Layer 2 of a small transformer language model trained on English Wikipedia (10 layers, counted from 0, width 128).
A neuron adds its activation times its output weights to the MLP's output. To switch it off is to set its activation to zero at one token and run the rest of the model.

Output weights of the MLP neurons that the questions are about. A number n stands for (n - 500) times 0.0007.
n61: 601 397 395 667 213 593 436 371 491 544 451 690 472 347 541 292 574 329 614 544 845 390 432 393 322 493 415 493 538 174 570 508 666 702 600 633 516 688 504 234 185 407 540 683 508 559 651 478 393 544 537 447 658 421 322 571 593 460 630 478 626 367 425 649 606 500 229 164 499 454 510 617 531 695 395 552 405 381 441 596 440 590 431 815 626 607 425 573 468 732 709 499 518 294 597 582 158 656 220 607 460 427 740 510 380 558 456 555 501 382 748 482 723 364 411 619 596 582 567 591 534 387 505 451 409 433 675 200
n69: 441 709 574 651 418 260 453 461 649 605 480 486 559 543 563 470 617 370 648 511 548 450 563 502 541 604 566 654 309 303 407 409 577 656 512 576 667 610 454 561 381 480 352 437 475 549 431 504 295 364 467 558 620 551 563 571 299 715 401 552 298 374 530 398 524 306 645 646 759 455 481 448 478 434 688 337 174 557 507 496 415 512 320 733 462 435 419 479 693 467 675 715 426 471 517 720 456 443 598 483 662 575 412 554 526 253 551 461 587 404 254 271 684 354 496 569 295 338 602 547 274 570 578 480 423 553 659 491
n86: 626 575 506 451 479 462 354 495 574 374 661 621 478 306 351 426 615 538 227 698 470 667 443 144 521 452 555 448 453 518 587 464 374 530 541 396 488 530 617 642 425 370 667 614 298 386 454 512 645 487 455 436 688 437 715 509 662 643 520 378 424 483 344 458 477 531 691 403 535 630 422 480 603 468 519 683 321 342 555 641 607 589 501 451 397 547 581 639 552 267 581 284 539 545 612 826 407 425 586 461 526 410 461 565 436 509 572 483 413 558 443 522 607 527 708 552 461 519 433 439 557 360 346 559 596 329 704 598
n109: 605 626 551 485 485 748 516 459 637 443 469 447 633 643 498 574 609 456 479 686 471 466 490 501 504 766 581 722 583 697 381 446 676 495 534 452 615 365 502 747 546 480 443 513 358 555 221 324 382 646 454 301 541 542 631 510 384 486 361 309 556 371 321 507 358 433 382 405 605 499 570 407 517 584 678 334 425 514 608 380 518 480 556 578 607 569 443 561 534 587 668 579 649 516 626 501 576 326 637 643 561 513 571 390 310 509 511 322 576 316 532 137 277 301 471 599 336 428 609 487 532 423 344 467 341 468 249 485
n116: 430 608 440 479 84 383 508 396 476 326 547 713 454 544 330 422 477 513 469 502 551 706 604 480 425 610 377 541 550 502 469 504 561 418 446 246 446 472 658 614 566 429 614 510 459 327 614 508 409 444 505 420 693 686 542 460 498 569 619 615 729 528 487 314 511 510 472 628 517 541 565 345 392 497 593 528 522 479 549 560 385 439 611 457 577 457 374 459 561 432 614 256 345 647 480 674 495 331 679 465 734 621 645 494 365 657 698 540 470 470 317 766 530 480 417 670 330 690 492 416 520 627 509 502 665 366 580 433
n135: 391 615 567 575 554 645 469 506 796 624 378 379 416 607 650 491 476 384 566 533 366 371 478 465 326 670 660 352 118 564 659 646 476 540 508 594 792 323 555 459 789 463 751 684 824 460 264 535 591 472 603 371 712 563 744 392 329 655 389 468 725 399 566 327 616 393 390 465 548 490 431 553 482 540 653 500 434 624 412 554 574 451 452 488 424 485 337 595 312 574 519 397 595 482 604 494 354 559 547 496 674 204 645 443 394 552 362 275 392 410 346 450 488 390 521 530 462 519 473 595 431 628 395 561 575 519 338 506
n144: 503 555 471 317 540 256 720 510 373 672 565 368 479 765 528 461 493 402 456 520 517 769 504 573 367 496 460 644 695 427 643 423 429 445 486 443 484 664 436 480 363 446 493 481 278 654 599 214 500 190 347 567 390 402 563 317 501 422 28 557 358 410 524 591 670 441 614 554 681 537 535 522 421 891 712 565 479 503 734 478 368 469 351 287 605 499 444 466 368 234 624 541 303 494 684 610 268 464 394 395 386 690 732 492 701 340 590 442 472 496 465 438 496 543 468 429 324 497 552 441 217 643 395 423 372 491 404 755
n252: 488 367 556 455 500 351 458 473 437 423 606 504 655 342 366 450 540 451 442 507 536 542 653 400 537 505 506 719 577 390 585 455 414 419 441 457 330 417 460 379 660 591 585 285 625 550 603 539 238 526 538 384 604 610 379 702 486 484 523 478 393 651 450 492 443 490 488 559 617 260 288 586 494 491 585 420 395 437 453 683 633 452 585 535 395 640 503 676 455 466 473 680 556 443 307 326 614 596 537 364 403 310 612 453 591 526 445 426 458 521 344 679 619 633 189 422 649 607 384 537 544 476 460 577 562 469 379 453
n281: 580 510 581 440 302 475 367 455 586 612 463 434 590 430 581 629 419 565 356 509 294 648 389 306 515 442 543 441 438 566 448 470 583 591 374 363 550 492 526 370 574 498 384 393 569 507 497 469 514 404 460 563 557 440 553 344 373 461 668 528 526 704 516 401 588 517 445 680 626 515 391 457 508 459 711 500 613 532 386 390 387 665 370 597 570 582 405 509 416 526 247 407 431 656 393 484 490 536 588 573 594 473 612 653 578 458 292 569 536 515 464 379 490 404 485 430 425 447 461 572 669 527 274 475 489 417 584 363
n300: 716 314 531 355 361 236 586 577 410 479 484 510 525 429 448 522 548 571 556 598 398 259 222 367 548 879 568 462 836 838 599 698 530 632 576 653 679 285 405 484 564 427 340 347 548 532 241 747 407 652 483 444 587 493 479 597 408 448 391 448 551 549 546 536 762 626 506 554 280 465 321 533 456 571 407 626 516 377 726 708 343 419 370 558 357 544 388 695 675 586 656 419 548 502 623 647 353 468 365 560 433 669 359 647 368 367 295 554 825 330 540 381 515 452 694 541 448 645 538 536 575 440 533 362 487 555 471 412
n308: 589 493 461 645 496 457 351 250 660 694 686 538 397 468 453 590 693 498 705 496 409 378 456 349 459 464 442 597 431 455 651 541 456 317 665 560 353 580 709 420 339 477 538 302 386 378 539 326 402 585 390 542 592 566 549 515 241 364 475 549 661 505 556 694 388 518 509 541 317 434 392 314 461 649 375 511 755 480 567 441 435 317 531 591 549 429 372 505 379 540 526 597 363 562 633 644 375 559 564 468 495 519 607 570 483 392 511 413 427 592 399 524 508 591 562 492 560 435 350 480 477 598 616 435 803 469 298 734
n315: 483 563 722 506 363 449 482 535 301 607 526 468 439 486 524 398 531 534 434 432 584 631 474 547 732 407 555 560 607 273 420 525 512 484 548 534 378 305 453 577 359 579 531 352 552 674 473 578 306 420 715 425 561 662 383 589 449 377 622 619 474 550 484 640 477 494 436 591 519 425 457 469 569 587 500 526 644 657 473 517 307 666 759 504 514 473 502 458 524 521 644 422 347 628 539 313 570 495 434 719 603 388 377 496 301 496 310 532 697 590 445 574 349 626 532 384 520 552 466 536 554 504 445 540 383 597 558 507
n336: 409 587 411 485 663 227 461 447 396 674 633 612 500 259 383 436 203 444 407 458 126 488 593 448 486 372 468 296 529 556 549 302 627 431 464 670 592 561 568 538 469 312 457 622 582 739 483 620 452 514 425 470 359 701 378 555 249 529 489 517 394 704 540 646 497 569 335 544 524 533 451 575 546 508 250 176 452 697 287 394 509 494 484 531 672 356 558 137 586 514 533 465 386 762 636 487 474 769 398 400 665 294 336 640 537 403 320 541 649 573 477 543 365 494 449 402 512 681 399 241 454 438 794 487 509 557 684 420
n354: 398 610 436 456 496 493 406 500 372 412 584 545 504 574 510 597 557 484 586 627 412 594 496 405 499 560 473 404 643 505 343 488 299 481 508 574 644 478 612 498 416 358 476 372 568 435 500 479 417 598 417 515 605 367 612 507 379 610 340 460 438 350 432 460 526 395 412 370 496 543 600 527 452 691 663 467 709 511 544 423 256 527 449 490 386 510 214 368 476 365 575 425 552 702 483 390 432 544 463 474 501 472 623 320 472 521 550 519 593 340 443 667 591 531 580 612 470 597 511 467 762 595 320 676 580 588 555 660
n359: 447 403 680 411 266 531 612 459 398 623 637 477 498 681 585 368 723 559 414 331 534 576 734 370 330 507 491 565 616 447 549 417 362 390 517 317 527 593 525 440 508 530 640 527 605 445 366 257 450 407 523 448 460 443 371 137 502 488 469 460 385 487 537 374 509 529 357 718 506 466 623 411 651 452 307 668 387 489 427 741 541 606 398 294 462 406 277 561 452 427 450 642 326 400 444 641 482 585 605 546 422 639 470 557 377 619 485 589 441 607 697 576 483 674 548 773 556 519 246 386 526 737 794 467 580 387 494 558
n375: 453 434 531 543 628 644 525 488 443 421 709 469 243 593 619 204 577 515 287 974 382 545 236 699 347 558 495 644 407 488 493 393 322 610 434 491 376 407 403 603 445 529 555 377 693 340 594 495 460 602 616 718 605 407 512 551 657 368 665 448 563 629 593 313 634 633 254 559 582 783 609 521 307 462 458 449 542 418 633 398 424 503 554 434 645 528 386 560 553 544 432 344 464 494 458 594 512 587 597 477 321 459 536 550 626 494 472 722 462 543 565 490 538 509 546 439 466 683 574 389 663 326 277 521 463 296 525 732

Each question names a token from some text and the token that comes next. It shows the activations a of the neurons there, in the order above. A number n stands for (n - 500) times 0.006.

Then comes g, the gradient of the next token's log-probability with respect to the MLP's output, scaled to length 1. A neuron's effect is roughly proportional to its activation times (output weights . g). A number n stands for (n - 500) times 0.00073.

" coll", then "ea"
a: 478 488 526 679 472 555 475 479 488 478 503 474 489 473 491 519
g: 673 280 443 707 554 417 714 386 555 389 605 490 523 765 425 524 463 691 439 454 646 592 499 389 535 851 567 371 594 562 497 506 601 527 488 504 391 474 642 658 780 601 329 446 458 464 420 456 533 602 468 532 666 546 298 368 173 603 552 553 706 360 496 477 577 570 416 494 378 624 558 431 491 574 458 477 592 420 564 127 469 648 608 688 536 656 302 430 444 462 662 552 429 401 377 544 708 394 420 406 389 560 256 451 383 517 465 571 515 336 366 446 294 516 523 476 685 207 434 431 507 489 430 441 455 598 487 607
Switching off which neuron hurts the next token most? n109

" He", then " went"
a: 482 494 472 473 473 843 497 472 481 474 477 492 670 493 475 477
g: 383 693 466 619 418 422 457 551 178 614 492 582 735 121 631 263 537 646 416 615 403 640 385 546 626 513 552 718 268 519 551 614 453 499 413 602 510 615 657 451 416 490 570 226 470 491 460 450 575 477 416 460 466 430 670 565 310 594 737 404 440 567 594 590 728 552 698 394 457 585 415 568 511 505 498 433 449 579 556 393 547 358 373 182 724 523 638 454 620 568 451 515 428 531 470 359 630 484 440 620 301 351 575 646 282 426 662 404 524 331 533 582 434 376 464 579 396 591 537 548 609 432 506 558 323 373 723 457
Which neuron, switched off, raises the next token's probability most? n135

" became", then " a"
a: 917 472 489 781 479 475 489 473 476 490 550 472 472 476 499 485
g: 338 251 590 411 499 288 500 688 523 603 641 556 387 651 425 384 418 557 357 541 405 637 572 549 486 446 608 512 684 334 554 442 553 400 459 514 606 524 647 827 424 402 545 728 537 341 470 552 413 515 471 375 645 386 323 621 491 476 430 540 484 480 707 906 420 606 383 505 371 438 291 540 608 424 291 425 654 451 363 558 519 554 575 403 341 364 542 387 501 539 590 300 433 640 419 365 391 731 678 516 471 576 368 646 459 570 442 689 425 565 492 361 538 501 432 501 752 692 354 523 512 554 473 267 453 405 461 774
Which neuron, switched off, raises the next token's probability most? n109

"ger", then "ö"
a: 495 475 477 495 476 591 498 479 500 478 480 556 486 487 512 477
g: 474 538 446 587 440 484 447 430 407 543 493 350 527 198 693 553 495 338 637 543 439 544 517 534 507 403 671 388 432 567 476 537 745 344 682 593 645 487 811 537 650 475 486 486 512 540 660 263 502 656 581 458 791 524 476 400 411 359 642 605 639 638 246 339 305 467 367 232 406 570 500 411 398 225 659 600 414 514 566 525 317 680 572 664 550 519 412 403 519 489 458 512 589 549 453 349 545 554 594 282 684 607 446 569 567 506 533 507 538 588 421 525 795 526 551 374 440 523 429 227 480 403 572 642 522 408 205 422
Switching off which neuron hurts the next token most? n135

" his", then " first"
a: 496 496 481 570 485 556 487 479 472 472 476 510 885 483 725 477
g: 387 588 402 511 476 826 615 421 443 265 659 281 502 655 630 659 516 565 315 723 604 309 467 382 410 786 600 593 506 593 511 387 574 324 656 514 352 676 398 503 514 702 470 505 403 550 704 418 613 429 646 492 473 540 355 575 554 490 516 329 299 518 495 565 211 305 384 289 379 386 704 373 446 537 423 491 217 685 501 592 562 514 478 575 449 660 452 507 557 444 669 476 442 624 254 620 463 475 484 389 517 484 600 521 472 601 486 596 608 303 658 557 384 535 499 402 638 562 540 331 555 536 349 335 571 415 682 508
Switching off which neuron hurts the next token most? n359

"|", then " Position"
a: 478 499 495 498 481 486 493 550 485 568 473 472 472 480 472 495
g: 497 525 504 559 693 359 483 314 440 607 399 390 529 379 609 628 542 625 520 442 435 606 382 407 589 888 566 402 677 232 559 363 638 162 607 603 478 456 571 729 631 332 550 714 544 540 362 542 573 484 297 509 621 551 360 471 492 431 403 445 644 449 654 484 480 634 691 677 431 387 185 389 514 628 438 452 569 360 587 394 550 492 574 417 216 402 451 531 418 498 591 475 447 464 544 597 538 583 508 427 616 723 357 392 514 512 357 592 586 440 651 455 653 629 459 303 295 436 409 673 557 669 431 661 394 398 429 395
Switching off which neuron hurts the next token most? n300

" Mc", then "William"
a: 500 556 498 847 472 636 488 472 484 487 472 490 490 496 497 522
g: 379 598 493 644 427 460 557 476 721 158 402 553 386 535 853 549 378 445 462 459 367 386 695 560 583 583 388 617 605 738 622 411 421 403 886 585 537 407 477 498 407 650 475 548 583 531 435 552 593 521 550 394 531 602 511 325 654 473 379 369 593 662 311 448 553 504 344 498 496 318 672 522 489 498 595 447 430 362 553 515 612 440 661 575 242 449 589 329 399 368 575 561 376 580 569 558 505 566 469 501 248 584 606 441 287 591 562 389 540 468 372 538 776 607 557 602 313 219 535 407 535 436 502 726 379 467 425 364
Switching off which neuron hurts the next token most? n109

"son", then " Ti"
a: 485 475 478 474 500 750 499 473 486 487 479 613 479 476 477 489
g: 334 527 390 590 756 767 599 594 277 609 272 419 462 564 666 312 603 503 420 360 813 552 483 615 585 458 319 506 661 471 442 426 690 472 440 415 584 542 423 341 488 564 400 478 569 561 373 446 579 414 313 613 307 387 446 618 642 377 595 511 558 480 687 496 538 576 520 591 431 685 542 442 379 623 530 323 419 96 443 427 565 432 623 548 545 338 618 598 465 381 581 363 390 758 472 531 495 439 358 289 576 559 644 331 483 563 520 374 355 371 538 523 537 753 420 720 536 335 668 505 538 467 621 587 612 505 429 413
Which neuron, switched off, raises the next token's probability most? n135

" Lap", then "pa"
a: 497 473 617 496 474 499 490 494 472 472 474 472 492 532 472 480
g: 427 471 653 596 343 639 377 477 295 585 446 521 631 618 248 482 601 464 363 543 466 570 457 497 643 404 680 535 480 633 346 293 473 466 311 632 578 690 407 606 529 347 552 627 278 484 537 574 730 525 590 658 517 599 515 479 570 338 444 676 549 513 456 499 590 343 753 607 437 304 427 394 256 310 558 440 570 385 552 478 305 541 491 317 417 552 526 663 650 484 405 395 519 549 549 487 454 487 621 313 381 356 667 614 606 625 613 498 590 587 407 597 429 747 529 406 756 197 464 581 679 420 268 587 379 595 286 480
Switching off which neuron hurts the next token most? n86

" Se", then "m"
a: 472 777 494 474 495 493 472 489 530 476 499 498 499 473 472 494
g: 397 758 415 368 339 447 493 515 438 485 468 389 513 716 640 305 463 455 449 372 449 524 497 490 567 294 489 790 483 601 576 496 481 543 636 606 357 360 447 665 435 781 691 555 621 448 701 612 617 316 564 306 364 338 402 462 327 506 575 519 579 621 381 471 321 483 482 412 434 637 596 436 457 701 676 421 246 599 557 741 525 423 492 385 354 463 616 456 564 555 472 467 407 702 589 414 456 483 508 405 751 418 460 593 733 399 537 432 737 334 519 283 698 468 501 530 575 359 389 354 408 313 606 571 669 578 341 545
Switching off which neuron hurts the next token most? n69

" held", then " in"
a: 916 478 486 475 481 485 491 485 472 474 502 476 495 495 524 494
g: 489 531 345 450 436 495 651 710 643 474 518 645 630 666 704 386 348 538 511 687 621 644 602 424 532 362 461 597 443 381 363 326 502 338 748 470 510 584 419 544 485 588 601 522 646 246 731 477 318 402 735 333 503 450 604 405 332 487 677 593 505 795 588 382 614 469 478 343 477 671 648 451 560 360 528 478 370 283 444 469 524 420 457 478 409 523 671 365 284 416 692 454 478 416 673 373 512 197 354 596 571 608 417 610 475 394 404 548 364 191 419 379 465 522 594 611 682 461 527 457 445 535 565 367 595 488 646 588
Switching off which neuron hurts the next token most? n61

" fast", then "est"
a: 472 474 496 473 477 494 495 478 483 473 472 542 482 473 474 657
g: 475 554 322 600 501 610 625 621 447 413 701 234 417 644 516 391 325 506 453 698 555 435 677 391 712 373 459 368 457 602 381 384 456 492 554 312 554 338 561 378 611 631 654 710 392 447 554 472 679 413 389 560 404 282 480 425 442 481 439 441 296 661 313 555 547 443 147 390 485 364 751 453 516 532 722 426 530 573 506 737 725 499 562 626 414 450 628 259 491 413 609 523 602 456 421 517 509 594 699 458 410 783 408 456 564 360 563 571 455 629 306 473 680 411 577 371 610 527 467 450 659 474 463 542 680 333 509 468
Switching off which neuron hurts the next token most? n375

".", then " |"
a: 486 474 499 472 472 475 964 475 472 491 472 482 494 476 474 493
g: 418 582 574 623 344 499 677 410 399 477 407 446 473 488 521 685 591 451 605 331 649 448 457 383 739 594 576 323 419 376 682 346 566 614 665 387 563 684 541 501 410 442 501 605 596 608 396 747 590 390 280 534 601 516 372 577 446 794 573 406 665 385 508 395 461 567 539 487 500 461 474 389 581 605 305 564 416 404 748 363 507 515 529 307 761 523 436 494 565 379 786 533 294 451 407 614 584 273 345 601 318 311 547 508 628 462 526 374 463 402 370 502 259 375 467 276 547 622 537 562 547 372 487 574 326 726 622 666
Switching off which neuron hurts the next token most? n144

" became", then " an"
a: 840 476 487 837 472 478 482 474 473 485 580 473 479 473 504 485
g: 375 351 548 433 527 285 454 572 394 313 495 521 314 561 655 484 213 480 119 420 521 486 399 479 526 549 589 487 535 405 517 386 683 518 668 393 620 360 562 564 329 497 479 790 412 432 423 580 628 363 432 223 526 298 430 765 461 509 614 598 604 788 545 655 509 554 225 382 358 448 446 655 495 511 364 449 428 409 512 515 594 550 642 566 366 513 796 412 528 455 604 430 456 643 376 472 512 710 593 568 488 749 438 754 522 647 477 594 519 554 449 494 577 706 412 420 614 580 434 363 575 465 636 461 394 442 502 544
Which neuron, switched off, raises the next token's probability most? n109

" 20", then " September"
a: 498 488 488 475 509 487 500 472 472 490 476 574 473 480 558 481
g: 554 398 549 746 377 359 655 580 762 488 339 544 448 473 633 458 445 470 379 307 757 521 524 405 481 361 667 682 603 289 512 479 396 460 462 661 251 543 419 497 422 563 524 662 716 462 441 541 570 360 686 463 530 622 363 395 375 635 973 536 511 711 503 483 534 368 390 400 402 510 403 586 665 499 606 403 480 611 561 584 387 558 462 536 640 362 648 396 408 285 507 437 598 459 269 525 384 281 457 509 616 683 409 533 301 506 427 488 503 370 324 474 505 546 557 634 688 501 387 523 297 666 534 591 518 504 460 365
Switching off which neuron hurts the next token most? n315

".", then "38"
a: 485 476 498 472 476 472 969 472 472 485 479 483 481 473 473 494
g: 486 551 544 530 597 730 463 331 427 439 503 619 398 677 547 252 556 563 456 546 519 321 383 549 454 727 330 571 345 182 514 451 386 641 502 507 555 250 715 410 486 567 320 453 356 558 322 513 593 734 389 429 605 604 400 414 569 629 479 518 723 558 658 436 675 358 561 397 587 497 540 721 752 231 585 489 412 405 400 351 484 655 650 415 371 655 637 640 651 416 255 651 380 469 608 594 500 372 490 314 648 616 526 581 349 501 471 423 422 569 495 600 544 535 356 536 663 411 512 418 403 568 464 408 617 572 507 271
Which neuron, switched off, raises the next token's probability most? n144

"T", then "UR"
a: 500 495 495 496 477 493 495 476 576 498 485 473 497 659 520 473
g: 511 328 575 559 526 722 365 440 437 619 406 307 595 499 268 343 466 627 428 424 406 508 536 412 542 706 434 567 606 659 319 493 732 637 245 336 588 506 477 405 503 363 377 664 516 364 613 370 559 469 468 678 563 336 269 490 461 522 494 748 580 469 499 778 490 273 768 516 580 553 460 706 453 371 277 511 617 487 555 424 533 557 442 728 503 641 350 554 783 462 497 395 516 500 573 459 452 520 546 302 625 448 553 412 671 456 534 463 420 712 647 607 331 528 513 455 536 566 605 523 600 545 480 405 359 408 347 185
Which neuron, switched off, raises the next token's probability most? n354

" H", then "EA"
a: 500 475 472 494 491 477 487 495 474 614 473 481 496 472 472 472
g: 642 478 402 579 437 632 625 596 579 752 426 539 343 395 494 482 490 579 567 538 421 588 528 548 594 374 624 480 519 634 545 575 628 613 375 322 446 432 637 469 448 412 453 483 400 545 468 375 313 403 494 588 670 373 516 700 335 261 768 418 428 728 443 614 428 507 484 480 643 784 398 345 347 576 529 391 678 610 432 320 471 300 679 594 743 479 587 570 530 589 267 351 455 531 430 406 442 428 589 496 587 564 546 453 739 678 586 451 415 550 420 608 247 363 369 555 478 623 276 166 388 654 554 638 507 407 322 405
Which neuron, switched off, raises the next token's probability most? n300

".", then "87"
a: 483 473 498 473 477 472 971 473 472 485 481 496 485 472 475 495
g: 419 444 484 491 576 692 413 578 474 349 403 696 375 657 560 339 286 380 475 615 473 467 317 470 544 526 502 448 501 239 664 548 401 578 346 555 738 422 566 551 326 624 379 538 618 523 506 629 519 625 664 605 713 640 205 433 635 380 306 467 632 595 639 483 679 539 776 558 273 508 470 483 305 233 651 437 516 514 310 518 387 635 564 443 300 698 653 399 711 451 457 410 350 471 558 644 352 618 599 327 453 606 448 539 458 487 375 615 604 448 335 478 499 312 451 489 588 434 401 537 441 596 430 490 678 679 449 631
Which neuron, switched off, raises the next token's probability most? n144

" because", then " it"
a: 475 472 497 474 506 478 482 488 487 491 486 496 817 489 579 517
g: 469 501 404 505 438 401 386 508 725 732 431 572 432 439 565 302 467 478 320 583 475 478 321 497 454 356 639 610 500 471 377 564 457 424 658 395 333 447 609 298 220 785 348 629 664 392 472 646 593 447 425 461 492 338 455 585 509 465 545 533 572 642 510 569 311 547 522 308 594 381 400 390 489 587 735 513 444 579 681 851 502 635 538 389 459 515 554 728 540 473 501 373 503 682 540 423 633 567 519 425 530 590 547 493 416 518 403 349 300 301 719 417 447 646 518 535 493 823 539 641 258 507 516 413 549 211 686 486
Which neuron, switched off, raises the next token's probability most? n336

" a", then " senior"
a: 498 489 488 479 472 491 484 486 487 472 562 486 560 474 652 488
g: 498 572 487 725 469 417 528 612 583 719 537 571 443 516 287 658 512 355 617 361 649 541 476 369 268 474 510 482 574 450 387 566 339 535 302 623 514 727 914 787 519 570 651 670 476 353 542 522 523 479 573 466 702 590 569 468 305 598 624 410 367 483 570 219 463 424 506 517 522 422 481 686 605 247 478 522 240 477 488 346 548 551 599 555 413 505 450 567 485 540 417 572 444 527 461 444 440 505 387 396 706 579 332 496 619 445 531 355 332 515 392 452 198 607 588 607 467 364 503 382 389 712 569 311 488 416 456 753
Switching off which neuron hurts the next token most? n359

";", then " 20"
a: 472 485 498 485 680 487 489 588 505 473 472 547 476 472 516 472
g: 409 421 612 608 482 544 680 588 269 417 406 667 602 426 334 524 589 496 275 512 582 603 531 365 489 577 407 323 502 353 530 574 528 513 247 465 516 342 528 580 609 161 611 617 345 627 731 514 618 680 489 516 598 623 489 457 409 711 771 608 554 376 443 469 672 424 623 458 623 720 423 617 385 477 249 598 410 599 375 409 468 623 414 576 560 559 492 406 364 495 355 522 447 468 573 526 406 561 492 549 636 399 290 279 584 443 445 453 242 707 542 884 454 404 416 420 514 637 582 505 484 631 399 398 422 591 557 325
Switching off which neuron hurts the next token most? n116

" Ra", then "l"
a: 478 478 525 474 484 602 495 473 475 486 487 494 499 477 472 493
g: 584 584 390 356 796 483 557 443 441 591 422 508 672 739 383 461 631 411 520 355 465 477 432 467 419 337 638 404 518 619 583 466 308 690 403 435 465 530 473 512 494 650 320 503 565 400 464 644 311 495 636 336 401 399 548 399 325 555 423 568 876 417 515 391 343 655 855 549 605 513 453 445 409 601 493 593 297 551 525 444 347 447 491 681 541 733 226 541 383 487 719 688 530 525 417 501 648 573 327 417 491 467 365 388 394 663 437 609 517 372 511 515 270 592 381 651 485 538 575 649 505 474 381 311 599 679 625 404
Switching off which neuron hurts the next token most? n135

"ps", then " later"
a: 477 499 473 472 486 475 497 485 472 484 681 475 474 493 487 472
g: 520 676 575 463 434 439 518 485 467 435 439 950 541 402 734 334 454 545 551 633 313 286 477 549 333 508 390 585 472 516 569 514 672 519 543 636 215 613 371 550 385 563 422 317 384 588 401 462 485 420 759 426 557 662 563 500 240 538 376 366 413 486 563 552 340 473 683 441 156 393 497 700 676 574 519 475 467 532 622 408 550 451 285 747 512 466 637 643 404 398 479 459 533 435 367 655 249 526 608 698 696 394 533 401 520 483 504 511 733 455 598 564 364 541 492 612 454 501 500 474 493 274 530 416 505 636 532 571
Switching off which neuron hurts the next token most? n308